Layer 5 of a small transformer language model trained on English Wikipedia (13 layers, counted from 0, width 64).
In attention head 0, each number of a token's query is one row of weights dot the token's vector x. The head spreads its attention over the tokens so far by the softmax of query dot key.

Query weights of the head. A number n stands for n times 0.0059.
q0: 2 18 2 -33 -14 -6 18 9 13 -25 20 -27 11 -38 -31 -18 -1 11 6 16 -12 -2 -15 1 5 10 -16 -9 -10 29 -12 -6 -18 -11 -7 -10 -9 6 41 27 -26 -14 11 9 12 12 -3 19 -15 36 -13 61 -4 -4 1 -27 26 -6 29 -5 13 23 -23 6
q1: -19 -3 8 13 -6 15 23 16 11 8 -22 23 11 14 -20 12 3 28 12 -4 -1 -14 16 -24 11 11 15 10 41 -16 4 -26 2 -3 -31 29 -16 23 -42 3 19 -25 -18 13 -2 10 -23 33 -24 -10 27 -5 -5 11 -9 6 -8 6 -8 8 -59 -5 32 -13
q2: -22 31 56 -30 4 12 3 0 -16 -34 -8 -2 14 -8 9 10 -31 -5 32 -14 -8 27 27 -19 10 33 4 10 -29 -7 -7 27 -47 17 38 -34 -21 -1 9 20 -10 -32 -7 24 -7 42 -19 20 12 34 -40 58 6 10 1 -34 -2 -9 26 -35 26 -32 -61 -57
q3: -42 -30 -5 16 -55 -12 27 -30 -4 -2 -39 24 17 7 -10 24 32 22 4 -27 26 4 -4 -17 -1 8 19 13 -10 -7 21 9 26 -19 -33 10 25 26 -11 -15 -34 -8 3 -4 0 44 -20 17 -30 -15 13 -33 -16 0 25 -4 -15 -12 -37 80 -47 33 11 13
q4: 1 18 -13 26 27 -19 10 -2 20 -3 29 11 7 -69 39 -6 23 11 0 36 -2 -9 -32 31 1 -12 2 6 44 -23 -26 -12 -12 -30 -28 31 -1 -28 2 -18 -9 20 36 -5 16 -38 11 -13 -26 22 -17 4 27 -13 -44 17 23 -37 -6 15 -22 36 56 23
q5: 14 -11 12 -42 14 -28 2 -37 5 -20 23 0 -12 13 18 31 -16 34 -5 -23 19 32 -1 -2 -18 40 14 30 -3 15 30 -12 -12 16 6 -19 -25 10 33 58 29 -15 -17 46 -17 -21 5 12 16 -16 -24 41 1 -15 -3 -8 -43 -14 -7 -15 -11 -34 -23 -14
q6: 14 -12 -12 10 2 -18 -13 -7 20 5 23 12 -50 5 6 19 4 17 -4 28 10 20 -8 25 -24 5 10 -20 -7 20 15 -6 -19 -17 -16 20 -1 -31 -38 -4 13 26 0 -20 1 -13 19 -27 -7 -23 -12 -26 15 7 -20 12 -29 -8 -2 -20 -31 -2 28 5
q7: -1 4 -6 -14 -28 3 -1 27 -42 -15 13 14 27 -40 -36 14 12 28 40 25 21 -3 37 -38 -13 33 14 54 -29 -16 27 29 -10 19 66 -21 9 -48 38 28 3 -38 19 42 -5 -38 -32 23 7 13 -9 47 -44 5 17 -69 -28 57 6 -61 -29 -50 -38 -49
q8: 12 21 -19 6 -10 -15 2 28 6 20 -9 10 27 -43 -14 -19 -19 -12 -2 24 -13 -19 13 -9 17 -20 -13 -11 -6 -4 -22 4 -20 -22 6 4 28 10 4 -3 11 -14 -4 9 13 13 -8 -10 -15 -4 42 1 -20 9 -13 -32 27 26 27 -25 8 2 -16 -14
q9: -36 -1 33 -38 -37 -1 37 -22 36 30 0 -18 20 -23 7 -7 -10 42 -30 11 12 -20 -2 -18 -23 43 -21 7 8 30 -20 -34 -64 5 27 15 -40 -11 -15 12 2 10 7 62 -3 37 -16 71 -91 20 -22 61 1 -38 -34 -36 -5 39 -25 -50 27 -29 -2 -22
q10: 6 -19 -16 18 -18 -53 -15 -11 9 14 6 -33 11 40 15 -17 -5 5 -24 32 16 -60 8 23 22 -30 -7 -9 24 23 29 -13 47 2 -26 -6 11 -3 2 -25 -4 -4 10 -4 -7 25 9 20 -38 -11 47 -33 -10 -3 -16 19 15 -5 -11 15 -11 31 13 30
q11: 1 -13 -3 -16 6 -21 33 -29 -33 -23 27 9 21 -5 8 45 26 21 30 20 41 15 2 -14 -32 33 34 29 -25 4 18 -22 3 13 2 -56 5 12 30 34 7 -40 13 27 -14 19 -14 12 11 13 -1 35 -36 32 19 -17 -30 6 -23 -1 -31 2 -31 39
q12: 18 -24 -1 4 -31 -25 23 -17 -21 26 -25 0 -2 22 -16 10 25 13 15 24 34 -28 25 -47 -21 11 17 10 -4 -23 41 -11 0 -20 -16 2 22 7 6 -24 -11 -14 -12 -14 -16 13 -40 28 -49 8 31 -14 -8 -4 9 8 -2 30 5 10 -31 10 -21 -3
q13: -35 14 25 -52 -24 -31 15 -59 66 -13 28 -8 -18 22 -5 -23 -42 6 -34 -9 -28 -4 8 37 29 32 -26 -50 37 32 -37 -39 -57 -18 -10 -10 -42 -1 17 16 10 15 -15 52 -7 36 15 59 -31 30 0 18 17 -29 -54 17 14 -28 -23 -25 67 -1 15 7
q14: 11 -5 18 0 41 -26 -25 31 -8 -1 2 38 -6 18 4 -6 -6 -39 16 -21 -11 20 38 10 -17 8 1 -10 3 -50 -20 18 -20 15 1 -11 -15 -19 -40 -7 64 18 -24 -28 -18 2 7 -26 33 -19 -28 -9 -16 27 -20 21 -12 -13 14 -2 -7 -29 0 -48
q15: -1 -1 -36 21 -30 7 5 1 -58 -16 -3 -36 9 -18 0 -2 29 7 16 28 34 -17 2 -20 -19 0 14 -7 -23 45 34 3 -17 -2 76 -11 34 -8 22 -26 -9 -2 22 -2 13 -3 -4 19 -48 -11 -16 13 -23 -11 15 -7 0 95 7 -37 -30 -18 -22 6
q16: -16 28 -36 -32 -40 -1 4 -5 2 21 15 -14 6 11 -19 -6 -4 22 -22 22 -37 -12 -28 -12 17 -19 -18 -8 -1 6 0 -1 9 -20 -23 -7 17 -11 19 22 -17 -14 20 44 17 20 6 3 22 34 36 56 10 17 12 -8 30 12 12 -9 -4 -6 -11 36
q17: 1 -30 25 2 9 5 15 -33 9 23 9 19 -25 -21 15 22 22 -9 13 18 18 21 -1 5 -5 -2 1 20 30 -29 11 -8 -28 -18 -4 12 -1 -1 -9 -30 -18 9 13 7 -4 -20 12 0 4 1 -9 -22 1 -6 -23 7 -15 -17 -24 3 -15 7 21 7
q18: 19 -6 -41 -18 3 7 -27 -25 -52 -52 -2 -13 11 -1 27 38 12 15 6 39 39 7 29 -10 -2 32 35 43 -30 18 22 -21 1 -4 28 -19 -13 -25 43 6 10 -19 52 40 16 -39 -20 -1 9 -4 -43 11 -33 1 26 -32 -37 65 -19 -37 -35 -63 -10 -18
q19: -9 4 3 19 2 23 5 26 -46 17 -39 24 39 20 -76 13 26 -2 44 -24 12 -7 41 -35 -2 21 12 6 24 -32 4 5 35 15 18 -18 34 1 -1 -18 -9 -44 -9 -6 -13 10 -45 7 25 0 38 -3 -37 35 64 -51 0 44 16 30 -50 -42 -47 -33
q20: 20 -3 -1 21 12 -43 -60 34 -26 13 12 3 -1 27 2 -1 -17 -24 -11 -5 -21 -10 14 17 -27 -34 -12 1 -21 13 -16 32 46 20 -18 -5 12 6 13 -15 58 -11 13 -7 -1 -7 -4 5 7 -22 11 -17 3 7 16 8 3 -23 14 -45 -5 11 3 -1
q21: -27 -4 39 16 15 -15 28 -9 65 -15 -10 13 -5 -34 18 11 -21 24 -20 -2 -36 8 -41 10 9 -25 -30 -2 15 6 -47 3 -25 -51 -30 29 -27 6 1 17 -19 12 6 25 17 39 9 -12 -25 2 15 -8 42 -27 -20 42 42 -78 2 13 21 47 54 33
q22: 39 -4 17 31 -3 8 27 3 19 12 -30 30 -40 -33 -39 -28 7 21 63 9 -13 -19 6 3 17 -21 -25 -32 66 -26 -13 19 -20 -42 -31 29 19 6 0 -44 -3 -14 10 -24 11 9 -26 -31 -15 29 47 -14 18 17 -15 19 23 7 38 31 -39 6 8 2
q23: -34 -5 -1 -6 -14 10 50 -14 57 36 -23 18 -35 -16 -15 -25 18 4 8 6 -22 -14 -39 16 6 -21 -22 -8 35 3 -34 -38 -18 -14 6 25 -20 21 -34 -1 -43 1 -23 -25 -7 5 0 -30 -10 39 11 7 36 -1 -22 19 31 -14 -34 23 17 56 41 67
q24: 22 -17 -4 -9 21 18 12 49 -48 -42 -5 12 -40 -12 -39 14 17 -7 43 -28 -12 18 25 -46 -19 -16 28 -4 -13 -13 -16 30 25 11 53 -35 40 -26 9 36 34 -39 17 -25 -15 -62 -16 -48 52 -18 -14 25 -32 31 52 -25 -19 24 38 -33 -23 -54 -33 -43
q25: 11 -28 22 18 -5 29 -7 22 -34 -26 5 15 5 -39 27 12 18 -31 22 2 2 23 25 11 -31 -41 8 -28 -17 30 1 40 12 0 24 36 28 -10 2 -66 -9 22 32 -29 6 -6 -36 -24 -4 -18 -31 -34 10 -19 15 -22 16 23 21 -30 -13 4 7 -22
q26: 5 -6 -52 -6 0 -25 -33 6 -44 -21 23 -49 35 21 -7 17 -13 -3 -19 22 3 -14 11 -40 -7 13 16 15 -24 3 22 -10 -12 15 39 -15 10 -17 26 41 37 -13 33 17 1 -10 -6 40 -7 18 -9 37 -33 5 25 -8 10 45 28 -39 2 -30 -26 12
q27: 27 -17 8 24 -15 -25 -5 22 -14 -21 24 -24 -7 -39 12 -7 15 -4 16 49 25 -10 -1 3 -25 10 5 -17 -24 5 47 35 -44 3 10 15 -3 -34 22 -16 22 32 36 -23 22 9 -6 9 -55 -6 -48 -20 12 -45 11 -1 2 38 -6 -30 -14 25 -15 -31
q28: 13 29 22 0 33 -34 2 -2 26 5 -21 -2 -11 25 -8 -17 -51 -10 2 -38 -34 11 13 28 12 -23 -21 -26 26 -39 -36 3 -26 -36 -34 13 -37 5 -3 26 35 -11 -23 -6 -10 28 -2 0 11 8 26 -1 16 17 -27 1 4 -21 42 28 30 28 10 10
q29: -19 4 35 3 -33 17 -6 8 16 0 -24 -12 1 16 -20 -18 -32 -7 -3 -15 -22 -6 36 -15 9 -1 -14 8 -13 -22 -24 30 13 24 -24 12 -33 12 -17 1 49 9 15 -16 12 30 -12 25 -34 4 -23 1 1 -9 14 -21 15 -16 21 -4 25 9 -4 -7
q30: -24 -20 2 -41 18 24 19 -19 -15 -48 7 3 18 5 19 38 11 15 -16 10 3 20 -30 2 21 17 31 23 -25 25 0 -3 0 7 11 -24 -3 5 8 48 -14 -11 18 23 8 -5 11 23 4 14 -4 18 -22 -21 9 -30 -15 -33 -51 11 7 -2 22 -8
q31: -47 -8 13 13 -34 53 23 5 -7 -4 -23 -9 6 33 -24 1 -16 -16 12 -17 5 20 21 1 -27 -19 17 7 -20 -10 1 23 14 42 -1 15 -15 20 -4 12 19 -8 -3 -16 -18 41 -36 35 -23 23 -39 -6 16 -14 23 -34 15 -6 2 37 7 28 -12 19

Each question shows a short text with each token's key, already scaled and adjusted for position as the last token sees it. A number n stands for n times 0.016.

Then comes the last token's vector x. A number n stands for n times 0.072.

0 " a": 32 -35 -25 -42 65 -47 0 -79 35 25 29 -66 -59 70 11 -72 34 2 -72 -83 6 76 45 71 -81 -12 -75 -32 64 48 -34 -34
1 " ": 43 -33 -26 -52 68 -54 -12 -84 47 28 18 -71 -64 75 12 -80 50 -7 -82 -82 7 86 55 85 -81 -15 -76 -48 72 59 -40 -22
2 "hum": 40 -38 -30 -55 55 -56 -13 -81 49 29 17 -76 -61 83 8 -75 52 -11 -78 -77 2 77 59 87 -82 -20 -73 -46 73 62 -46 -22
3 "er": 40 -39 -25 -57 55 -55 -12 -84 47 28 18 -76 -60 80 14 -79 54 -10 -82 -77 -1 76 60 81 -85 -22 -71 -47 76 61 -49 -21
4 "al": 43 -41 -23 -58 60 -50 -17 -80 50 28 21 -76 -60 82 17 -78 48 -12 -83 -77 4 77 60 81 -84 -24 -72 -42 79 63 -50 -25
5 " process": 40 -48 -21 -57 53 -54 -17 -78 48 31 24 -76 -63 83 11 -78 53 -10 -79 -83 14 80 49 77 -87 -18 -66 -41 74 68 -46 -17
x: -11 -13 13 -49 -2 7 34 -28 38 8 -8 5 2 8 10 15 -2 13 -1 1 -2 -12 6 2 -18 94 -10 12 -9 7 12 -42 -15 9 11 -16 -42 11 -5 -13 3 0 -2 20 -9 2 0 1 -49 -10 13 46 -1 16 -22 -9 -18 19 -25 10 11 -3 -5 0
Which token does the last token look at most? 2 "hum"

0 " is": 29 -37 -32 -43 65 -49 0 -83 34 21 31 -69 -59 72 12 -75 34 2 -74 -84 5 76 45 73 -83 -14 -76 -37 66 49 -35 -35
1 " located": 35 -41 -32 -55 60 -52 -4 -86 40 21 22 -76 -62 80 14 -82 43 -5 -75 -86 11 76 48 79 -87 -18 -75 -48 72 55 -41 -36
2 " on": 38 -42 -26 -56 61 -49 -13 -87 42 20 20 -73 -65 78 14 -85 50 -6 -80 -82 7 80 51 82 -83 -20 -76 -58 74 53 -42 -32
3 " the": 46 -39 -27 -58 69 -47 -8 -84 43 21 17 -74 -63 81 13 -85 52 -4 -81 -85 7 82 55 82 -84 -24 -75 -48 75 53 -43 -34
4 " very": 44 -43 -26 -61 64 -51 -8 -81 41 30 18 -78 -65 78 5 -81 53 -7 -77 -91 9 82 50 82 -86 -16 -73 -38 69 59 -43 -33
5 " front": 52 -43 -20 -63 63 -53 -19 -79 47 36 18 -77 -65 85 10 -77 54 -13 -77 -84 13 80 51 80 -84 -16 -67 -47 71 66 -46 -25
x: -6 -26 1 -40 -2 9 42 -27 33 8 -9 1 -1 -2 10 16 -9 21 -5 -1 12 -14 7 16 -9 85 -7 21 -9 -6 17 -35 -18 7 10 -26 -42 1 4 -3 0 1 -2 28 6 11 12 -14 -34 0 1 40 2 2 -23 -6 -28 23 -39 2 15 -7 -15 8
Which token does the last token look at most, and with what share of its attention? 5 " front", with about 50%

0 " contains": 28 -35 -33 -42 65 -47 1 -81 34 22 33 -68 -59 69 10 -72 34 2 -72 -83 8 75 44 70 -82 -14 -74 -36 64 46 -35 -38
1 " four": 39 -36 -32 -53 68 -50 -9 -85 42 26 27 -76 -63 78 11 -79 46 -4 -79 -85 15 81 51 77 -87 -17 -75 -48 73 58 -45 -31
2 " un": 41 -37 -31 -59 66 -56 -7 -81 44 32 23 -77 -62 76 5 -77 51 -7 -79 -86 7 79 53 85 -84 -13 -72 -44 69 58 -45 -23
3 "bra": 41 -34 -34 -59 61 -54 -12 -81 52 35 23 -79 -60 82 8 -76 57 -14 -79 -77 10 84 61 83 -83 -22 -66 -44 74 68 -53 -22
4 "n": 45 -38 -26 -65 67 -55 -14 -81 53 30 17 -79 -60 86 14 -77 57 -17 -81 -80 9 80 62 81 -84 -24 -62 -44 80 66 -53 -27
5 "ch": 46 -42 -20 -60 58 -57 -18 -79 54 29 25 -77 -60 84 12 -83 63 -19 -82 -76 11 82 60 77 -87 -25 -61 -46 77 67 -53 -22
x: -12 -11 10 -40 -2 -2 31 -15 45 13 -6 -12 -4 9 2 17 6 24 4 17 0 -13 2 -1 -18 84 -5 3 -1 -15 3 -40 -7 13 5 -21 -40 15 1 1 6 -5 1 37 -14 -4 13 2 -48 -10 6 42 -6 11 -25 -18 -17 27 -37 1 13 -5 -4 3
Which token does the last token look at most, and with what share of its attention? 3 "bra", with about 30%

0 "p": 30 -32 -25 -41 60 -50 -4 -77 38 24 33 -67 -57 70 13 -70 35 -2 -74 -78 7 73 48 69 -80 -14 -73 -34 66 51 -37 -31
1 " (": 36 -37 -22 -50 61 -55 -12 -84 45 21 14 -73 -61 76 17 -83 46 -3 -83 -78 -2 83 58 83 -81 -20 -77 -47 73 55 -39 -24
2 "4": 41 -36 -23 -53 57 -54 -22 -84 47 20 13 -71 -61 77 19 -86 49 -8 -86 -71 2 79 62 87 -78 -22 -78 -61 76 61 -49 -16
3 ".": 38 -35 -25 -52 56 -52 -12 -84 44 20 11 -74 -60 79 18 -85 50 -8 -84 -76 1 79 59 83 -81 -23 -77 -61 75 57 -45 -17
4 "0": 38 -35 -24 -51 56 -52 -22 -85 48 19 21 -72 -60 81 21 -89 46 -8 -86 -72 7 81 59 83 -80 -23 -80 -60 79 64 -50 -17
5 " M": 40 -32 -20 -57 58 -55 -20 -81 50 21 13 -70 -58 79 16 -79 51 -11 -77 -71 1 78 67 83 -81 -26 -71 -57 81 60 -49 -22
x: -6 -17 10 -56 5 0 42 -26 48 -2 -19 -13 -3 -2 -1 23 24 11 15 -2 3 -1 14 10 -17 59 -2 2 -3 -6 5 -53 9 17 -18 -29 -40 4 -2 0 -6 2 -9 32 -12 4 4 11 -36 2 3 37 -2 5 -25 -3 -25 18 -26 15 23 -4 -9 14
Which token does the last token look at most? 3 "."

0 " short": 31 -35 -26 -42 63 -49 -3 -78 35 24 34 -66 -58 70 10 -70 34 1 -72 -82 8 74 43 68 -82 -12 -73 -32 63 49 -34 -34
1 ",": 38 -37 -27 -50 63 -49 -9 -85 41 21 25 -72 -60 78 15 -84 52 -9 -82 -81 10 81 53 77 -83 -25 -73 -49 74 57 -44 -29
2 " simple": 39 -34 -31 -59 62 -51 -10 -85 42 27 24 -78 -62 81 11 -78 53 -6 -79 -85 12 77 51 80 -84 -19 -71 -50 72 55 -42 -31
3 " branch": 42 -41 -28 -59 60 -56 -9 -84 47 30 22 -77 -62 85 14 -80 52 -9 -78 -84 13 77 52 77 -89 -20 -69 -48 74 63 -47 -29
4 "es": 42 -45 -25 -60 58 -53 -11 -87 54 30 23 -79 -63 85 14 -80 58 -17 -84 -83 9 81 53 77 -87 -23 -67 -45 77 64 -51 -32
5 ".": 39 -38 -32 -55 62 -50 -4 -86 44 24 27 -75 -59 80 16 -81 53 -9 -81 -85 11 79 45 76 -90 -25 -67 -51 72 56 -44 -27
x: -19 -22 -3 -41 1 -6 31 -29 55 9 7 -8 -6 4 23 37 -8 19 -1 0 -3 -8 6 13 -6 73 12 -3 -8 -15 4 -27 -4 15 -9 -37 -34 3 -1 -12 12 11 -6 32 -17 2 -4 -1 -36 -8 25 35 0 -3 -24 3 -16 23 -36 2 13 2 1 4
Which two tokens does the last token look at most, in order? 5 ".", 3 " branch"

0 "al": 32 -38 -28 -46 65 -50 -5 -80 41 22 33 -70 -60 72 13 -73 39 -3 -76 -81 8 76 50 71 -83 -15 -74 -36 69 51 -39 -37
1 " ": 43 -36 -27 -55 68 -57 -15 -86 51 23 21 -74 -66 76 13 -82 54 -10 -84 -82 10 86 57 84 -81 -17 -76 -53 75 59 -42 -27
2 "fin": 39 -41 -33 -63 57 -55 -15 -82 52 27 19 -78 -63 78 11 -80 50 -9 -81 -79 2 76 60 85 -81 -17 -72 -51 76 61 -51 -29
3 " is": 39 -43 -28 -60 66 -55 -9 -90 45 25 17 -80 -64 81 15 -84 47 -5 -81 -89 8 83 53 83 -85 -18 -75 -44 73 59 -43 -34
4 " straight": 42 -43 -27 -63 64 -54 -15 -83 44 29 19 -79 -68 82 14 -82 48 -6 -83 -85 10 82 52 83 -86 -16 -75 -47 73 65 -46 -24
5 " or": 43 -44 -25 -62 64 -52 -11 -87 43 25 18 -77 -65 81 14 -85 48 -10 -82 -86 8 85 52 82 -84 -23 -71 -43 76 64 -44 -24
x: -9 -14 3 -48 -6 5 34 -33 38 12 4 -11 -1 -8 17 29 -5 21 13 0 5 4 6 7 -7 70 11 5 -14 2 7 -39 -7 14 1 -18 -36 13 1 -16 3 2 -4 31 -11 13 9 -8 -36 -3 10 43 5 -4 -44 -11 -30 15 -30 -3 21 -11 -12 10
Which token does the last token look at most? 5 " or"

0 " Bo": 34 -34 -26 -43 63 -51 -7 -77 42 24 33 -67 -57 70 9 -70 40 -4 -74 -77 7 74 51 70 -80 -16 -72 -38 66 49 -38 -36
1 "for": 47 -40 -26 -61 62 -57 -23 -79 56 26 26 -74 -59 77 5 -75 55 -15 -84 -77 8 77 63 84 -81 -18 -69 -48 75 57 -49 -27
2 "s": 43 -42 -26 -59 59 -55 -13 -83 57 27 24 -76 -61 83 13 -80 58 -18 -85 -79 11 81 61 77 -83 -22 -70 -43 79 63 -52 -34
3 " ": 47 -35 -22 -57 66 -56 -19 -83 56 27 19 -73 -64 77 15 -81 58 -13 -85 -81 12 85 56 83 -82 -19 -71 -52 76 61 -43 -27
4 "4": 45 -39 -21 -60 59 -54 -24 -84 54 24 15 -73 -64 80 20 -87 57 -13 -88 -76 10 80 58 84 -81 -25 -73 -61 77 62 -50 -25
5 "0": 43 -38 -21 -58 57 -52 -22 -85 56 23 22 -74 -63 83 22 -90 53 -13 -88 -75 15 82 56 80 -82 -25 -76 -60 81 65 -50 -26
x: -16 -24 -5 -48 -2 1 38 -21 46 8 -2 0 -5 4 9 21 -8 17 4 2 -7 -4 6 5 -11 81 14 17 -8 -16 0 -46 0 18 0 -14 -41 3 -7 -3 4 -11 -13 36 -8 12 -9 4 -32 10 11 45 -8 10 -18 -14 -18 11 -36 5 21 -1 3 11
Which token does the last token look at most? 4 "4"

0 " ": 32 -33 -27 -41 64 -48 -4 -81 36 23 25 -66 -61 69 11 -75 37 1 -75 -80 1 78 46 75 -80 -15 -78 -43 66 48 -33 -31
1 "ray": 36 -38 -31 -55 53 -53 -18 -83 47 26 17 -75 -62 81 15 -82 53 -7 -82 -72 2 79 57 83 -79 -22 -73 -58 74 61 -51 -22
2 "s": 40 -42 -26 -57 55 -52 -12 -84 49 24 21 -75 -63 83 15 -82 52 -17 -84 -79 5 79 56 77 -81 -23 -71 -47 79 64 -50 -27
3 ".": 37 -36 -29 -53 58 -50 -6 -85 43 21 20 -74 -60 78 18 -83 50 -9 -83 -81 6 78 48 79 -85 -24 -72 -57 73 56 -44 -22
4 " The": 48 -33 -26 -54 71 -50 -12 -83 47 27 22 -75 -57 80 10 -80 51 -2 -81 -81 7 82 58 80 -84 -20 -72 -44 74 55 -47 -26
5 " ": 46 -31 -25 -54 68 -56 -14 -83 52 32 18 -72 -62 77 10 -79 56 -8 -83 -81 6 86 59 87 -82 -16 -72 -48 73 61 -44 -19
x: -9 -19 -2 -37 7 10 46 -26 49 9 -5 -17 -7 -7 10 25 -6 17 19 -2 5 -2 2 13 -24 76 8 19 -8 -11 -1 -44 -5 18 -5 -24 -40 -1 6 -6 -2 -4 1 24 -11 13 -1 -1 -43 -2 12 42 6 0 -22 -6 -19 6 -34 -4 2 -2 1 14
Which token does the last token look at most? 0 " "

0 " ": 32 -33 -27 -41 64 -48 -4 -81 36 23 25 -66 -61 69 11 -75 37 1 -75 -80 1 78 46 75 -80 -15 -78 -43 66 48 -33 -31
1 "rail": 39 -39 -26 -55 51 -52 -17 -79 47 26 19 -75 -60 80 14 -79 49 -10 -79 -76 7 76 53 77 -80 -21 -72 -51 73 67 -48 -25
2 ".": 35 -36 -30 -52 58 -49 -3 -86 42 21 20 -74 -60 78 18 -83 49 -8 -82 -82 8 78 48 78 -86 -23 -73 -54 72 56 -43 -23
3 " The": 46 -32 -27 -53 70 -49 -9 -84 46 26 22 -75 -56 79 10 -80 50 -1 -81 -81 9 82 57 79 -85 -19 -73 -42 74 55 -47 -27
4 " ": 45 -31 -26 -53 68 -55 -13 -83 51 30 18 -73 -62 77 10 -81 54 -6 -83 -81 7 86 58 86 -83 -16 -74 -47 72 62 -43 -19
5 "st": 44 -38 -26 -57 65 -53 -15 -81 47 29 17 -76 -60 85 11 -83 54 -9 -80 -77 3 79 62 83 -85 -19 -71 -47 75 63 -50 -20
x: -14 -15 8 -32 -4 9 45 -12 46 11 -13 -5 -9 -7 11 22 7 28 3 -4 7 -10 -4 -6 -18 77 5 12 -4 -3 8 -37 -8 6 11 -14 -42 0 -10 1 -9 -4 -5 34 -13 13 12 -10 -44 -7 11 43 -5 2 -21 -3 -23 26 -43 3 23 -4 -11 7
Which token does the last token look at most, and with what share of its attention? 0 " ", with about 30%

0 "bon": 32 -37 -27 -47 59 -52 -7 -80 44 21 37 -69 -57 72 15 -71 40 -7 -76 -79 12 73 49 69 -81 -17 -70 -42 70 50 -41 -38
1 "y": 41 -40 -26 -61 59 -57 -18 -84 54 21 31 -78 -59 82 20 -79 56 -18 -85 -76 16 78 58 74 -83 -23 -66 -50 80 59 -52 -34
2 ",": 39 -42 -25 -57 59 -52 -13 -86 47 19 28 -75 -59 79 20 -85 56 -14 -85 -80 15 80 54 77 -84 -27 -69 -54 80 57 -48 -33
3 " external": 42 -44 -28 -64 62 -53 -18 -84 49 24 27 -80 -63 83 17 -78 52 -12 -81 -85 15 76 52 79 -84 -24 -68 -51 79 60 -47 -37
4 " pro": 44 -39 -25 -64 64 -57 -11 -81 54 34 23 -81 -65 81 16 -74 54 -11 -81 -85 8 79 56 82 -84 -16 -71 -41 75 62 -47 -31
5 "t": 51 -46 -22 -68 66 -59 -13 -82 55 32 18 -79 -65 84 16 -81 60 -18 -83 -82 8 82 61 80 -86 -20 -67 -43 77 63 -57 -31
x: -8 -30 4 -49 -1 7 40 -15 48 9 -1 -14 -1 -2 3 23 -5 27 5 10 -4 -4 12 -1 -17 68 3 9 -3 -10 7 -32 -14 6 6 -23 -46 -1 1 2 -5 2 0 34 -15 1 8 8 -37 -4 14 41 -2 3 -23 -6 -20 35 -45 -9 20 -9 -4 7
Which token does the last token look at most? 4 " pro"

0 "==": 26 -32 -37 -39 69 -47 11 -83 34 23 37 -68 -54 68 11 -72 31 8 -74 -84 6 76 48 70 -86 -10 -76 -29 65 47 -36 -35
1 " Lo": 41 -27 -39 -50 66 -55 -4 -83 47 28 29 -73 -53 80 8 -75 51 -8 -78 -73 6 80 66 81 -85 -18 -71 -44 73 60 -50 -22
2 "ad": 39 -37 -37 -57 62 -57 -9 -84 54 32 28 -79 -55 82 9 -74 54 -8 -81 -77 4 78 67 84 -86 -14 -70 -42 75 61 -55 -27
3 " capacity": 34 -37 -30 -52 59 -54 -3 -82 42 26 30 -74 -59 79 12 -79 49 -4 -80 -82 15 81 54 79 -91 -17 -73 -45 71 59 -45 -24
4 " ==": 32 -42 -37 -54 62 -48 11 -89 44 26 32 -76 -57 78 13 -78 43 2 -80 -88 10 80 48 74 -88 -14 -71 -33 73 56 -42 -33
5 "\n": 35 -35 -41 -41 73 -53 -4 -87 44 24 34 -75 -53 72 3 -78 50 4 -80 -79 -1 82 57 78 -95 -16 -74 -38 67 53 -42 -26
x: -8 -29 0 -34 13 -5 30 -27 50 2 0 -6 -17 5 19 32 0 25 7 12 3 -13 9 27 -17 71 13 -5 0 -12 3 -39 -6 8 -3 -11 -43 2 -8 -11 11 6 -5 25 -16 2 7 -9 -41 -11 18 30 9 -3 -31 2 -28 8 -40 13 0 -4 10 10
Which token does the last token look at most? 0 "=="

0 " through": 30 -37 -28 -43 62 -47 -4 -80 36 21 31 -66 -59 70 10 -73 36 -1 -73 -81 7 75 44 69 -80 -15 -73 -39 65 47 -35 -37
1 " the": 43 -38 -27 -55 69 -50 -10 -84 44 21 22 -74 -62 79 12 -81 50 -5 -82 -84 9 82 57 81 -83 -22 -76 -47 74 52 -44 -34
2 " Chicago": 47 -38 -23 -58 61 -51 -13 -82 54 26 15 -71 -58 82 13 -78 60 -10 -84 -76 13 82 60 77 -81 -19 -69 -53 79 60 -50 -29
3 " San": 48 -34 -25 -62 62 -50 -9 -77 58 27 17 -71 -56 80 13 -76 52 -15 -80 -77 9 77 65 78 -79 -24 -69 -48 78 59 -49 -37
4 "it": 46 -44 -22 -64 58 -57 -21 -77 63 32 16 -77 -63 81 14 -80 67 -13 -83 -76 9 80 60 77 -83 -22 -66 -48 76 63 -53 -35
5 "ary": 49 -42 -17 -62 58 -52 -20 -77 57 28 16 -78 -60 84 18 -81 61 -13 -86 -76 13 80 58 75 -83 -24 -67 -47 79 60 -49 -31
x: -8 -21 6 -47 -3 1 37 -24 46 12 -11 -12 -1 -3 13 24 -9 17 3 -7 -1 -17 15 2 -1 81 9 0 -5 -3 -5 -45 -6 8 8 -7 -31 0 1 -6 4 -4 -9 29 4 11 -4 2 -41 6 28 43 -12 10 -22 -9 -29 33 -25 -10 14 -15 -4 8
Which token does the last token look at most? 3 " San"

0 ":": 29 -34 -31 -41 63 -47 -6 -83 36 18 29 -68 -61 70 12 -78 38 0 -75 -79 4 77 46 74 -81 -19 -77 -48 68 46 -34 -35
1 "\n": 35 -34 -41 -42 70 -55 -11 -90 45 20 31 -76 -57 73 3 -82 52 2 -83 -79 -1 83 60 85 -91 -19 -80 -50 71 51 -43 -27
2 "\n": 34 -34 -46 -41 73 -57 -9 -91 46 21 35 -77 -55 73 -1 -82 53 5 -84 -79 -3 86 64 88 -94 -17 -80 -47 71 51 -46 -26
3 "-": 29 -25 -48 -45 74 -54 -1 -89 42 21 30 -74 -54 76 11 -85 49 8 -83 -78 0 85 65 91 -87 -18 -81 -53 72 48 -48 -28
4 " Clo": 43 -32 -38 -52 69 -59 -14 -83 52 30 29 -75 -57 78 0 -78 60 -1 -80 -76 -4 81 68 92 -86 -16 -73 -49 72 57 -50 -27
5 "th": 47 -35 -34 -51 70 -56 -18 -83 52 26 29 -76 -57 84 3 -82 60 -6 -86 -75 2 86 70 89 -87 -23 -72 -49 76 58 -50 -24
x: -11 -17 1 -42 2 7 40 -14 44 17 -11 -8 -6 -5 12 24 3 31 1 12 5 -15 -5 4 -13 77 11 12 3 -8 4 -49 -6 -1 4 -5 -39 -2 -2 4 -16 -9 -2 28 -10 22 1 -9 -43 -3 11 42 -8 6 -29 -5 -17 24 -44 7 6 -9 0 6
Which token does the last token look at most? 4 " Clo"